Layer 5 of a small transformer language model trained on English Wikipedia (13 layers, counted from 0, width 64).
A neuron adds its activation times its output weights to the MLP's output. To switch it off is to set its activation to zero at one token and run the rest of the model.
A neuron's activation on a vector x is GELU(weights . x + bias), where the dot is the dot product.

Input weights of the MLP neurons that the questions are about. A number n stands for (n - 128) times 0.0026.
n5 (bias -0.006): 118, 120, 90, 154, 121, 132, 144, 142, 192, 181, 94, 142, 154, 114, 163, 109, 139, 183, 113, 136, 87, 120, 150, 102, 97, 127, 143, 144, 115, 134, 102, 147, 94, 151, 117, 170, 113, 133, 144, 128, 136, 111, 137, 158, 127, 142, 68, 90, 127, 176, 140, 142, 151, 162, 139, 91, 105, 139, 178, 125, 101, 145, 86, 149
n15 (bias -0.016): 151, 135, 137, 150, 75, 186, 159, 189, 173, 102, 93, 76, 149, 85, 134, 121, 109, 119, 155, 151, 111, 137, 183, 118, 104, 102, 167, 124, 99, 150, 164, 88, 135, 123, 120, 75, 115, 117, 149, 92, 128, 119, 116, 99, 116, 131, 149, 113, 117, 109, 136, 126, 160, 172, 151, 63, 105, 94, 172, 94, 137, 127, 116, 102
n18 (bias -0.007): 112, 119, 110, 139, 124, 167, 97, 90, 112, 109, 148, 115, 148, 126, 112, 116, 168, 157, 160, 113, 103, 121, 144, 125, 101, 6, 139, 149, 142, 178, 57, 151, 99, 132, 190, 99, 169, 172, 148, 106, 145, 99, 81, 112, 115, 105, 166, 69, 85, 127, 142, 96, 97, 135, 63, 121, 180, 131, 62, 109, 159, 157, 136, 99
n57 (bias -0.017): 213, 148, 126, 183, 175, 170, 108, 136, 97, 102, 123, 128, 159, 153, 114, 135, 152, 137, 79, 204, 97, 144, 140, 172, 155, 78, 98, 121, 134, 148, 153, 96, 200, 78, 100, 178, 188, 180, 150, 111, 139, 155, 199, 151, 99, 97, 86, 78, 78, 154, 134, 93, 143, 171, 96, 104, 127, 142, 150, 72, 145, 149, 123, 63
n67 (bias -0.021): 132, 135, 136, 131, 85, 166, 122, 156, 88, 172, 102, 126, 165, 148, 110, 128, 108, 118, 157, 76, 143, 123, 140, 105, 120, 110, 108, 126, 162, 157, 132, 111, 100, 160, 154, 117, 82, 138, 156, 108, 147, 104, 130, 158, 99, 96, 137, 142, 147, 140, 122, 124, 112, 140, 112, 144, 139, 108, 114, 131, 119, 105, 99, 135
n89 (bias -0.000): 114, 124, 151, 80, 208, 123, 124, 145, 93, 116, 66, 105, 93, 99, 95, 132, 65, 103, 115, 164, 113, 146, 143, 166, 112, 81, 174, 143, 101, 170, 134, 155, 84, 163, 135, 97, 139, 145, 171, 132, 150, 131, 146, 101, 78, 168, 107, 128, 132, 151, 105, 117, 162, 118, 113, 116, 150, 145, 133, 152, 86, 96, 155, 115
n128 (bias -0.026): 175, 106, 141, 8, 104, 144, 120, 134, 154, 160, 164, 130, 135, 76, 84, 107, 170, 158, 128, 133, 66, 103, 164, 140, 187, 154, 173, 109, 83, 94, 132, 104, 178, 170, 117, 175, 104, 89, 153, 116, 118, 139, 128, 114, 118, 168, 130, 130, 126, 107, 106, 137, 129, 134, 112, 151, 132, 133, 90, 157, 139, 129, 120, 71
n193 (bias -0.012): 137, 151, 105, 103, 125, 159, 74, 98, 116, 146, 153, 115, 191, 82, 132, 115, 157, 128, 116, 110, 83, 149, 134, 36, 123, 70, 134, 108, 116, 184, 76, 112, 154, 97, 149, 131, 129, 106, 114, 112, 115, 110, 120, 133, 126, 148, 80, 139, 129, 115, 143, 93, 104, 139, 166, 154, 172, 164, 108, 171, 130, 146, 131, 118
n196 (bias -0.019): 116, 124, 120, 135, 130, 169, 89, 109, 163, 169, 139, 180, 178, 113, 155, 152, 136, 98, 148, 163, 97, 127, 134, 91, 138, 155, 144, 95, 127, 178, 126, 174, 168, 82, 126, 89, 146, 109, 139, 120, 173, 125, 47, 131, 102, 121, 136, 89, 113, 169, 137, 91, 139, 168, 181, 115, 106, 83, 106, 160, 135, 82, 142, 181
n197 (bias -0.024): 114, 156, 112, 81, 124, 99, 92, 123, 172, 140, 149, 176, 182, 145, 87, 57, 122, 181, 128, 156, 137, 177, 104, 77, 159, 128, 116, 141, 132, 79, 108, 161, 133, 102, 118, 151, 67, 62, 108, 125, 62, 106, 166, 130, 130, 131, 142, 118, 172, 147, 119, 113, 177, 126, 118, 119, 156, 183, 99, 101, 172, 134, 92, 133
n201 (bias -0.015): 74, 143, 133, 131, 131, 82, 108, 156, 121, 157, 152, 108, 109, 175, 101, 86, 113, 76, 125, 183, 93, 159, 174, 202, 105, 87, 132, 150, 128, 78, 150, 158, 83, 118, 64, 93, 155, 106, 177, 67, 93, 186, 193, 156, 92, 160, 160, 151, 99, 143, 169, 157, 138, 67, 88, 79, 110, 158, 123, 82, 146, 153, 111, 110
n208 (bias -0.015): 153, 164, 92, 115, 154, 166, 146, 104, 144, 95, 75, 101, 81, 86, 152, 183, 116, 138, 132, 125, 61, 107, 105, 71, 161, 173, 159, 104, 164, 159, 138, 102, 96, 118, 149, 140, 128, 116, 124, 176, 142, 185, 142, 113, 125, 147, 103, 76, 158, 108, 156, 140, 132, 138, 156, 108, 163, 104, 132, 149, 124, 95, 132, 154
n237 (bias -0.016): 156, 98, 187, 137, 113, 106, 153, 177, 83, 171, 100, 120, 142, 104, 78, 95, 155, 110, 148, 165, 124, 119, 104, 105, 232, 105, 160, 107, 113, 151, 108, 156, 118, 126, 154, 87, 129, 130, 186, 103, 177, 142, 127, 107, 75, 166, 108, 112, 101, 97, 152, 84, 147, 84, 116, 87, 125, 139, 163, 141, 91, 116, 116, 129

Output weights of the MLP neurons that the questions are about. A number n stands for (n - 128) times 0.0025.
n5: 140, 117, 150, 131, 115, 170, 130, 97, 184, 56, 124, 137, 74, 129, 76, 92, 117, 97, 103, 103, 188, 173, 108, 131, 151, 187, 145, 95, 85, 123, 135, 144, 158, 87, 79, 224, 134, 140, 96, 140, 176, 113, 136, 99, 151, 74, 94, 98, 147, 96, 129, 78, 153, 158, 148, 88, 119, 181, 118, 159, 181, 161, 109, 134
n15: 156, 146, 98, 104, 119, 110, 148, 134, 131, 145, 138, 159, 77, 121, 100, 128, 82, 138, 101, 80, 154, 189, 100, 67, 185, 83, 110, 144, 52, 207, 174, 115, 167, 118, 172, 94, 144, 105, 109, 134, 95, 111, 173, 86, 179, 150, 143, 150, 158, 107, 166, 59, 185, 108, 86, 68, 103, 126, 168, 124, 130, 177, 143, 138
n18: 124, 100, 108, 115, 161, 91, 139, 167, 108, 153, 133, 193, 100, 83, 131, 130, 118, 152, 149, 85, 157, 69, 111, 114, 39, 182, 91, 123, 119, 136, 130, 95, 127, 88, 126, 215, 54, 158, 147, 148, 124, 243, 99, 146, 185, 105, 201, 73, 140, 132, 140, 181, 109, 63, 122, 209, 171, 81, 95, 80, 124, 126, 159, 161
n57: 61, 105, 176, 143, 164, 60, 156, 141, 177, 117, 34, 107, 156, 145, 88, 109, 150, 113, 194, 140, 138, 82, 160, 119, 157, 147, 120, 106, 142, 76, 94, 130, 93, 166, 130, 157, 124, 170, 146, 146, 112, 155, 178, 187, 157, 50, 133, 184, 80, 48, 99, 116, 84, 58, 193, 108, 92, 88, 132, 152, 122, 136, 243, 224
n67: 118, 123, 70, 155, 165, 130, 146, 129, 85, 127, 88, 135, 99, 120, 120, 157, 114, 44, 119, 115, 123, 147, 164, 105, 183, 98, 146, 175, 86, 134, 111, 138, 99, 185, 128, 128, 134, 129, 110, 136, 129, 137, 178, 120, 166, 163, 121, 171, 120, 133, 128, 147, 128, 136, 166, 104, 62, 193, 114, 106, 134, 105, 129, 94
n89: 114, 113, 156, 199, 116, 91, 126, 159, 145, 61, 120, 82, 180, 175, 69, 120, 148, 118, 114, 185, 120, 88, 149, 170, 183, 167, 103, 96, 114, 124, 124, 143, 95, 100, 147, 145, 140, 190, 181, 113, 105, 138, 113, 193, 128, 156, 75, 120, 111, 111, 135, 104, 143, 50, 124, 108, 133, 132, 132, 125, 151, 99, 160, 120
n128: 91, 135, 107, 80, 62, 112, 100, 180, 151, 26, 173, 103, 172, 106, 98, 105, 142, 154, 109, 110, 88, 120, 118, 97, 169, 183, 140, 84, 91, 154, 134, 163, 135, 112, 139, 137, 102, 134, 168, 131, 138, 187, 173, 170, 194, 235, 119, 141, 115, 98, 127, 185, 112, 144, 57, 110, 205, 103, 143, 104, 88, 103, 121, 111
n193: 79, 116, 94, 126, 112, 124, 149, 170, 112, 135, 72, 85, 136, 99, 108, 209, 154, 167, 99, 111, 137, 133, 157, 83, 193, 115, 66, 80, 147, 160, 32, 103, 122, 42, 124, 129, 111, 151, 110, 150, 125, 172, 112, 211, 148, 115, 128, 167, 123, 159, 120, 135, 114, 92, 143, 148, 135, 186, 87, 149, 215, 118, 147, 150
n196: 115, 167, 114, 170, 131, 23, 132, 89, 148, 84, 117, 197, 127, 129, 60, 171, 115, 99, 88, 82, 100, 91, 83, 134, 144, 124, 100, 97, 194, 212, 85, 122, 192, 147, 172, 147, 178, 53, 114, 113, 188, 130, 155, 120, 81, 90, 118, 119, 193, 148, 119, 152, 221, 108, 136, 149, 128, 162, 77, 142, 131, 143, 102, 167
n197: 178, 138, 148, 23, 158, 112, 82, 171, 106, 175, 154, 138, 147, 146, 161, 196, 154, 165, 218, 157, 160, 140, 111, 134, 103, 131, 49, 91, 67, 151, 80, 123, 105, 185, 45, 103, 135, 129, 93, 130, 102, 60, 172, 75, 174, 159, 145, 180, 128, 126, 73, 121, 151, 108, 138, 52, 104, 131, 175, 131, 170, 160, 122, 144
n201: 110, 80, 150, 232, 176, 161, 88, 106, 123, 140, 182, 144, 148, 161, 133, 117, 160, 144, 114, 191, 139, 143, 156, 158, 95, 67, 113, 151, 164, 110, 104, 89, 39, 150, 165, 202, 184, 139, 105, 109, 125, 8, 145, 131, 187, 111, 54, 164, 68, 124, 157, 175, 88, 85, 129, 121, 142, 98, 84, 94, 133, 79, 110, 150
n208: 179, 72, 94, 113, 192, 167, 125, 83, 126, 105, 110, 185, 92, 104, 140, 174, 70, 171, 67, 116, 145, 123, 154, 148, 193, 132, 115, 153, 169, 152, 126, 64, 127, 170, 144, 112, 202, 55, 150, 171, 75, 96, 159, 66, 146, 186, 117, 123, 185, 100, 131, 127, 85, 124, 158, 107, 135, 126, 98, 123, 111, 125, 112, 105
n237: 93, 115, 88, 143, 49, 131, 129, 99, 107, 143, 183, 95, 168, 132, 81, 150, 150, 117, 116, 140, 76, 84, 193, 121, 185, 123, 136, 198, 119, 190, 157, 72, 148, 131, 198, 95, 78, 153, 212, 116, 67, 78, 90, 187, 128, 89, 98, 155, 164, 96, 123, 83, 120, 126, 153, 70, 204, 99, 143, 137, 79, 148, 127, 139

Each question names a token from some text and the token that comes next. It shows the vector x that enters the MLP there. A number n stands for (n - 128) times 0.028.

Then comes g, the gradient of the next token's log-probability with respect to the MLP's output, scaled to length 1. A neuron's effect is roughly proportional to its activation times (output weights . g). A number n stands for (n - 128) times 0.0037.

"fe", then ","
x: 153, 92, 120, 134, 75, 158, 159, 130, 84, 197, 161, 185, 100, 167, 155, 137, 149, 127, 81, 61, 169, 125, 144, 160, 88, 26, 162, 92, 123, 130, 98, 108, 109, 153, 162, 112, 134, 70, 126, 111, 150, 115, 124, 149, 156, 154, 104, 122, 232, 173, 130, 97, 157, 154, 161, 86, 109, 113, 108, 75, 92, 119, 191, 114
g: 117, 89, 110, 117, 143, 181, 104, 136, 141, 87, 106, 128, 68, 97, 119, 165, 77, 67, 146, 137, 166, 170, 169, 157, 146, 90, 180, 189, 105, 103, 120, 72, 183, 136, 72, 142, 185, 157, 153, 163, 131, 114, 91, 103, 130, 75, 123, 130, 182, 133, 108, 178, 136, 87, 169, 97, 125, 76, 110, 123, 173, 151, 150, 105
Which two neurons, each switched off alone, lower its probability most, in order? n67, n5

"3", then "4"
x: 149, 79, 123, 92, 94, 135, 149, 115, 77, 213, 175, 216, 109, 150, 175, 118, 130, 138, 59, 71, 146, 63, 149, 146, 154, 56, 162, 137, 117, 139, 102, 103, 197, 154, 149, 87, 128, 70, 111, 131, 162, 119, 175, 77, 138, 158, 153, 96, 144, 142, 90, 128, 173, 158, 142, 96, 112, 95, 134, 91, 98, 140, 185, 140
g: 140, 182, 113, 121, 121, 77, 166, 118, 130, 137, 152, 132, 110, 136, 111, 203, 68, 136, 68, 99, 137, 158, 155, 147, 137, 136, 119, 175, 191, 112, 162, 79, 105, 95, 148, 111, 156, 146, 149, 131, 174, 97, 161, 191, 79, 136, 178, 127, 68, 120, 110, 91, 116, 83, 188, 139, 97, 147, 148, 110, 133, 70, 71, 92
Switching off which neuron hurts the next token most? n196

"ch", then "al"
x: 175, 53, 141, 142, 130, 149, 193, 113, 74, 162, 149, 182, 111, 129, 187, 134, 158, 126, 58, 50, 128, 82, 142, 123, 97, 37, 146, 115, 121, 103, 146, 118, 138, 210, 139, 80, 140, 80, 101, 140, 128, 101, 151, 149, 124, 143, 103, 124, 194, 129, 142, 125, 192, 152, 167, 97, 148, 86, 101, 89, 108, 141, 182, 129
g: 127, 85, 104, 113, 177, 98, 131, 92, 82, 141, 163, 117, 111, 134, 91, 137, 154, 118, 172, 89, 117, 126, 140, 97, 63, 120, 132, 167, 120, 192, 90, 143, 107, 115, 171, 145, 75, 125, 134, 75, 97, 106, 112, 142, 111, 218, 180, 102, 201, 143, 152, 109, 153, 141, 167, 124, 137, 136, 106, 167, 98, 190, 59, 154
Switching off which neuron hurts the next token most? n57

" Don", then "cast"
x: 123, 93, 161, 128, 107, 114, 145, 123, 72, 213, 157, 190, 84, 113, 195, 119, 142, 91, 116, 41, 113, 105, 122, 148, 82, 60, 205, 129, 123, 152, 136, 113, 150, 176, 150, 87, 106, 75, 126, 143, 114, 58, 164, 144, 150, 163, 129, 163, 209, 164, 128, 116, 157, 123, 138, 103, 124, 97, 107, 90, 106, 151, 187, 94
g: 90, 97, 72, 118, 120, 95, 97, 147, 133, 113, 14, 137, 132, 161, 195, 109, 196, 154, 100, 133, 108, 69, 125, 105, 140, 75, 123, 123, 133, 118, 127, 174, 78, 79, 117, 134, 164, 116, 101, 155, 188, 110, 139, 156, 123, 192, 154, 114, 166, 158, 134, 103, 153, 146, 107, 98, 142, 123, 141, 185, 150, 168, 155, 111
Switching off which neuron hurts the next token most? n193

" post", then " was"
x: 162, 69, 111, 120, 60, 101, 166, 101, 95, 167, 141, 176, 94, 181, 202, 123, 152, 128, 114, 87, 180, 122, 154, 137, 117, 53, 149, 116, 126, 136, 129, 130, 109, 139, 158, 115, 108, 90, 125, 141, 141, 67, 129, 101, 178, 140, 156, 138, 152, 130, 115, 105, 227, 179, 150, 49, 116, 130, 119, 50, 78, 181, 162, 129
g: 193, 133, 92, 170, 142, 163, 132, 139, 110, 148, 158, 142, 92, 109, 97, 135, 96, 87, 198, 192, 160, 157, 137, 104, 131, 125, 137, 168, 99, 148, 121, 150, 188, 132, 68, 104, 63, 133, 112, 80, 104, 104, 97, 119, 97, 103, 97, 123, 180, 131, 132, 104, 76, 98, 172, 172, 141, 132, 125, 93, 84, 214, 148, 104
Switching off which neuron hurts the next token most? n128

" Mi", then "ch"
x: 114, 93, 189, 117, 93, 122, 163, 122, 65, 203, 117, 191, 72, 154, 194, 139, 147, 133, 93, 36, 141, 118, 140, 143, 90, 60, 159, 110, 134, 117, 118, 99, 156, 198, 181, 116, 88, 75, 81, 160, 100, 65, 163, 109, 135, 166, 126, 158, 172, 183, 113, 126, 140, 123, 135, 133, 93, 114, 147, 103, 117, 148, 176, 114
g: 86, 63, 131, 129, 148, 92, 170, 195, 119, 135, 75, 163, 175, 154, 214, 128, 81, 130, 96, 137, 118, 102, 97, 105, 142, 46, 136, 108, 169, 86, 153, 159, 104, 145, 184, 53, 149, 121, 95, 173, 114, 92, 129, 154, 168, 112, 94, 149, 170, 127, 132, 119, 143, 165, 115, 95, 99, 153, 142, 129, 143, 134, 102, 146
Switching off which neuron hurts the next token most? n67

" well", then " as"
x: 154, 45, 127, 124, 108, 113, 178, 106, 114, 176, 145, 217, 82, 201, 179, 114, 139, 136, 98, 63, 116, 117, 130, 109, 140, 33, 137, 121, 137, 149, 127, 145, 134, 190, 158, 90, 99, 114, 142, 145, 122, 66, 172, 73, 153, 147, 127, 134, 155, 141, 78, 134, 195, 145, 119, 80, 142, 105, 106, 77, 109, 139, 185, 151
g: 125, 129, 91, 107, 138, 142, 220, 138, 145, 134, 81, 131, 107, 96, 76, 82, 151, 138, 125, 187, 88, 74, 162, 114, 66, 165, 138, 140, 144, 132, 46, 124, 195, 119, 139, 157, 93, 143, 86, 189, 117, 107, 101, 136, 178, 111, 168, 152, 93, 102, 146, 130, 191, 122, 137, 129, 134, 124, 149, 104, 98, 123, 184, 98
Switching off which neuron hurts the next token most? n18

" Stoke", then " City"
x: 118, 98, 151, 127, 87, 86, 157, 110, 74, 194, 132, 200, 103, 163, 201, 82, 118, 115, 112, 105, 110, 115, 142, 132, 120, 84, 141, 124, 81, 137, 141, 107, 138, 183, 132, 91, 113, 60, 115, 135, 196, 84, 123, 148, 149, 121, 124, 153, 195, 148, 98, 132, 209, 175, 146, 95, 114, 124, 93, 46, 94, 169, 193, 144
g: 133, 100, 139, 115, 101, 143, 152, 121, 102, 110, 178, 123, 124, 118, 113, 173, 96, 120, 66, 184, 132, 152, 146, 168, 111, 129, 212, 124, 126, 182, 146, 129, 177, 115, 84, 60, 138, 85, 70, 131, 96, 122, 152, 211, 75, 71, 144, 131, 122, 71, 112, 101, 175, 118, 113, 168, 113, 130, 142, 98, 152, 141, 185, 122
Switching off which neuron hurts the next token most? n18

"s", then " He"
x: 132, 59, 115, 165, 110, 91, 136, 89, 56, 173, 158, 187, 115, 147, 207, 119, 134, 113, 72, 115, 140, 121, 122, 149, 110, 58, 132, 124, 164, 105, 105, 155, 156, 182, 140, 109, 125, 88, 115, 117, 160, 74, 154, 154, 153, 155, 138, 112, 225, 149, 107, 103, 167, 159, 154, 64, 104, 106, 121, 36, 135, 134, 174, 156
g: 197, 150, 181, 137, 141, 104, 148, 139, 108, 157, 152, 93, 80, 82, 145, 123, 93, 125, 169, 108, 81, 98, 147, 163, 127, 180, 87, 100, 123, 98, 97, 194, 140, 140, 89, 141, 157, 79, 141, 122, 126, 126, 57, 190, 156, 46, 111, 204, 115, 123, 151, 144, 83, 155, 137, 73, 142, 159, 133, 142, 130, 117, 118, 117
Switching off which neuron hurts the next token most? n15

"ic", then "ip"
x: 163, 68, 145, 150, 115, 137, 162, 120, 69, 176, 131, 150, 84, 168, 165, 141, 119, 108, 71, 107, 158, 124, 120, 123, 137, 43, 133, 104, 86, 136, 84, 143, 133, 231, 160, 104, 125, 84, 132, 136, 138, 122, 150, 157, 128, 150, 122, 133, 207, 136, 96, 137, 228, 169, 133, 79, 92, 93, 126, 68, 82, 125, 177, 116
g: 107, 137, 119, 105, 163, 111, 97, 98, 88, 133, 132, 97, 132, 145, 120, 129, 171, 114, 107, 163, 93, 123, 110, 157, 117, 142, 110, 116, 155, 183, 120, 132, 121, 117, 235, 104, 84, 129, 121, 169, 125, 113, 120, 92, 158, 226, 115, 118, 59, 169, 162, 91, 212, 126, 78, 177, 107, 97, 101, 83, 146, 119, 128, 161
Switching off which neuron hurts the next token most? n89

"D", then "ing"
x: 158, 98, 153, 114, 104, 78, 182, 104, 67, 191, 148, 167, 100, 121, 192, 152, 122, 128, 69, 41, 116, 99, 110, 136, 97, 50, 138, 123, 81, 134, 107, 134, 164, 176, 127, 92, 107, 107, 64, 107, 131, 91, 190, 157, 171, 168, 139, 181, 177, 144, 154, 150, 179, 164, 122, 113, 124, 86, 144, 71, 117, 165, 158, 146
g: 139, 170, 137, 127, 175, 117, 183, 156, 120, 172, 108, 99, 52, 89, 72, 137, 98, 132, 139, 83, 151, 110, 125, 118, 129, 135, 101, 199, 153, 114, 112, 107, 91, 177, 136, 147, 103, 150, 158, 180, 160, 76, 54, 155, 124, 154, 189, 131, 144, 85, 90, 122, 123, 104, 161, 77, 146, 189, 135, 136, 147, 126, 83, 81
Which neuron, switched off, raises the next token's probability most? n208

"\n", then "\n"
x: 149, 74, 152, 115, 107, 138, 202, 104, 75, 165, 172, 192, 88, 153, 172, 134, 112, 106, 116, 42, 177, 96, 110, 163, 187, 67, 105, 89, 127, 134, 154, 136, 142, 186, 170, 117, 90, 69, 106, 101, 136, 40, 189, 126, 159, 141, 154, 167, 104, 99, 129, 146, 144, 136, 117, 80, 130, 115, 150, 79, 116, 149, 173, 144
g: 141, 73, 99, 166, 122, 142, 136, 110, 100, 131, 118, 146, 114, 77, 63, 176, 43, 172, 164, 191, 167, 155, 107, 146, 108, 96, 149, 175, 120, 172, 109, 189, 118, 118, 200, 157, 101, 153, 132, 185, 131, 109, 163, 113, 119, 112, 108, 115, 110, 91, 140, 186, 80, 127, 139, 157, 68, 112, 113, 91, 109, 100, 121, 136
Which neuron, switched off, raises the next token's probability most? n201

"s", then " such"
x: 155, 43, 122, 174, 92, 113, 169, 131, 63, 184, 151, 149, 108, 127, 197, 129, 131, 101, 81, 125, 144, 98, 105, 113, 141, 29, 161, 108, 141, 136, 125, 149, 163, 193, 136, 132, 113, 77, 126, 113, 137, 61, 142, 135, 163, 184, 143, 127, 201, 118, 103, 120, 163, 160, 142, 66, 130, 98, 114, 81, 129, 109, 205, 135
g: 113, 151, 129, 103, 96, 190, 39, 105, 106, 95, 62, 164, 162, 132, 114, 111, 114, 104, 169, 130, 129, 145, 92, 122, 163, 117, 130, 98, 168, 83, 139, 126, 155, 117, 181, 139, 156, 160, 142, 140, 103, 133, 102, 112, 167, 177, 176, 141, 106, 122, 114, 150, 127, 174, 66, 95, 97, 83, 221, 122, 181, 79, 139, 115
Which neuron, switched off, raises the next token's probability most? n237

"ative", then " Conference"
x: 136, 78, 132, 156, 76, 112, 135, 140, 100, 186, 151, 160, 72, 169, 179, 139, 101, 121, 100, 92, 143, 120, 102, 121, 171, 59, 152, 71, 92, 157, 75, 139, 140, 190, 156, 131, 117, 66, 113, 124, 150, 124, 148, 116, 138, 153, 123, 123, 210, 156, 74, 139, 215, 184, 134, 77, 105, 114, 106, 93, 89, 152, 206, 106
g: 159, 168, 159, 126, 197, 76, 66, 132, 121, 200, 153, 104, 101, 79, 126, 65, 139, 142, 120, 127, 146, 132, 149, 157, 71, 151, 110, 132, 120, 146, 104, 152, 152, 166, 105, 104, 126, 42, 203, 76, 171, 171, 142, 173, 136, 118, 106, 152, 111, 126, 123, 91, 81, 160, 152, 86, 131, 162, 117, 109, 81, 139, 130, 120
Switching off which neuron hurts the next token most? n193

"grad", then "u"
x: 170, 45, 144, 105, 85, 76, 154, 117, 74, 228, 145, 163, 80, 136, 160, 152, 118, 126, 59, 121, 153, 126, 153, 117, 100, 74, 142, 140, 111, 134, 136, 120, 126, 165, 147, 99, 103, 92, 94, 160, 137, 112, 188, 135, 150, 143, 113, 135, 203, 120, 97, 124, 229, 171, 112, 108, 134, 100, 115, 50, 136, 136, 185, 126
g: 126, 156, 119, 95, 136, 175, 103, 98, 141, 160, 163, 147, 174, 93, 90, 93, 79, 78, 66, 126, 124, 156, 119, 131, 130, 105, 79, 77, 142, 102, 142, 105, 153, 157, 166, 112, 174, 165, 103, 113, 137, 126, 99, 151, 167, 129, 139, 189, 81, 116, 184, 128, 162, 134, 106, 123, 92, 95, 195, 75, 203, 87, 119, 184
Switching off which neuron hurts the next token most? n18

" ", then " |"
x: 127, 79, 145, 121, 96, 99, 164, 111, 26, 220, 164, 180, 78, 179, 196, 129, 132, 126, 100, 52, 122, 117, 105, 127, 109, 57, 168, 116, 143, 109, 114, 99, 166, 181, 179, 129, 113, 94, 94, 128, 128, 114, 199, 108, 129, 187, 129, 124, 103, 128, 99, 120, 154, 153, 151, 109, 133, 146, 129, 80, 136, 110, 204, 134
g: 116, 52, 93, 180, 93, 147, 109, 101, 113, 114, 119, 153, 108, 131, 144, 160, 171, 151, 179, 145, 103, 160, 127, 115, 133, 148, 101, 95, 99, 171, 91, 197, 64, 113, 100, 177, 95, 154, 125, 140, 113, 99, 97, 131, 164, 170, 138, 92, 138, 136, 145, 138, 95, 169, 115, 39, 181, 114, 143, 132, 82, 115, 157, 204
Switching off which neuron hurts the next token most? n196

"l", then "un"
x: 160, 89, 118, 136, 119, 128, 173, 100, 79, 198, 153, 175, 82, 159, 219, 139, 113, 120, 86, 70, 120, 102, 121, 149, 152, 69, 146, 102, 140, 137, 107, 101, 135, 203, 140, 113, 129, 61, 89, 138, 150, 123, 108, 137, 151, 141, 91, 112, 212, 128, 120, 141, 190, 174, 152, 60, 124, 109, 130, 78, 77, 108, 194, 137
g: 127, 81, 67, 63, 135, 79, 126, 111, 171, 128, 105, 125, 97, 149, 126, 110, 126, 100, 45, 133, 150, 124, 120, 171, 134, 134, 111, 115, 107, 158, 186, 100, 181, 136, 197, 67, 149, 145, 153, 83, 135, 96, 111, 86, 149, 180, 156, 142, 164, 120, 182, 134, 142, 126, 84, 159, 120, 75, 152, 126, 142, 142, 140, 208
Switching off which neuron hurts the next token most? n208

" older", then " brother"
x: 145, 84, 124, 111, 121, 108, 138, 100, 74, 154, 149, 193, 120, 203, 191, 125, 146, 130, 77, 97, 89, 136, 103, 138, 182, 73, 149, 133, 94, 172, 126, 151, 152, 162, 167, 112, 129, 77, 81, 127, 180, 109, 173, 79, 177, 95, 159, 109, 160, 154, 81, 95, 184, 153, 135, 85, 113, 94, 127, 36, 85, 141, 187, 152
g: 132, 133, 117, 118, 209, 165, 112, 95, 136, 163, 83, 115, 143, 99, 114, 60, 189, 86, 141, 62, 115, 143, 139, 151, 165, 165, 97, 121, 123, 128, 151, 156, 96, 90, 161, 127, 101, 106, 97, 191, 136, 170, 149, 176, 181, 145, 70, 203, 127, 160, 169, 111, 104, 139, 89, 77, 93, 123, 140, 116, 104, 108, 99, 106
Switching off which neuron hurts the next token most? n57

" he", then " major"
x: 183, 90, 93, 124, 87, 143, 179, 103, 87, 140, 169, 232, 110, 126, 207, 111, 133, 141, 118, 70, 131, 127, 106, 177, 102, 69, 150, 133, 144, 158, 172, 134, 108, 163, 186, 81, 107, 86, 105, 117, 101, 63, 181, 109, 148, 152, 102, 143, 177, 151, 102, 115, 141, 124, 148, 95, 120, 113, 89, 55, 89, 147, 176, 158
g: 62, 152, 157, 162, 153, 86, 66, 88, 142, 96, 88, 148, 183, 166, 155, 111, 122, 139, 86, 117, 78, 150, 149, 159, 133, 114, 159, 82, 99, 102, 138, 194, 128, 145, 104, 118, 201, 72, 91, 111, 119, 206, 131, 155, 140, 129, 124, 97, 121, 125, 113, 102, 96, 174, 123, 135, 117, 108, 172, 109, 119, 102, 179, 192
Switching off which neuron hurts the next token most? n237

",", then " We"
x: 151, 71, 166, 158, 102, 124, 180, 130, 60, 177, 159, 204, 108, 158, 204, 127, 114, 122, 111, 102, 100, 85, 125, 142, 151, 90, 149, 137, 140, 142, 110, 137, 189, 186, 169, 88, 98, 55, 118, 133, 152, 53, 196, 103, 147, 151, 141, 130, 136, 113, 126, 130, 147, 160, 140, 66, 69, 122, 110, 67, 90, 140, 161, 92
g: 174, 172, 167, 79, 89, 157, 83, 118, 102, 88, 161, 92, 99, 57, 164, 133, 122, 97, 152, 120, 125, 124, 135, 143, 172, 135, 88, 142, 114, 124, 121, 142, 150, 169, 112, 113, 174, 115, 225, 111, 107, 123, 55, 145, 130, 71, 96, 207, 146, 162, 109, 127, 67, 178, 128, 131, 123, 105, 166, 142, 113, 136, 108, 155
Switching off which neuron hurts the next token most? n237

"bil", then "ia"
x: 153, 95, 117, 128, 97, 143, 192, 115, 96, 209, 114, 171, 84, 116, 163, 124, 130, 126, 82, 76, 157, 100, 128, 144, 123, 52, 158, 93, 109, 153, 90, 107, 131, 155, 134, 101, 112, 72, 117, 172, 168, 140, 156, 155, 171, 147, 117, 93, 225, 132, 148, 149, 200, 149, 142, 81, 125, 108, 85, 64, 107, 127, 205, 91
g: 83, 120, 162, 183, 246, 161, 78, 115, 102, 91, 125, 91, 122, 102, 108, 187, 117, 78, 136, 73, 122, 99, 172, 127, 122, 121, 145, 142, 155, 120, 123, 148, 144, 167, 91, 100, 65, 140, 55, 135, 151, 113, 104, 134, 127, 140, 106, 157, 172, 150, 121, 105, 180, 100, 143, 140, 114, 148, 144, 90, 192, 158, 109, 123
Switching off which neuron hurts the next token most? n67

" Gar", then "ten"
x: 139, 97, 142, 89, 107, 134, 196, 106, 86, 185, 123, 149, 108, 159, 250, 120, 132, 131, 95, 58, 119, 115, 126, 138, 99, 36, 161, 144, 100, 152, 129, 134, 143, 180, 146, 96, 103, 69, 105, 144, 142, 85, 149, 151, 156, 120, 108, 149, 200, 115, 159, 141, 173, 124, 117, 86, 118, 91, 114, 79, 103, 182, 192, 111
g: 57, 147, 152, 115, 113, 145, 119, 129, 136, 116, 102, 136, 159, 126, 111, 126, 137, 130, 149, 106, 188, 84, 148, 117, 150, 175, 108, 86, 166, 66, 197, 184, 91, 170, 155, 121, 107, 112, 93, 191, 95, 108, 76, 150, 133, 150, 124, 112, 149, 115, 114, 99, 143, 125, 198, 73, 141, 166, 180, 78, 93, 129, 162, 60
Switching off which neuron hurts the next token most? n196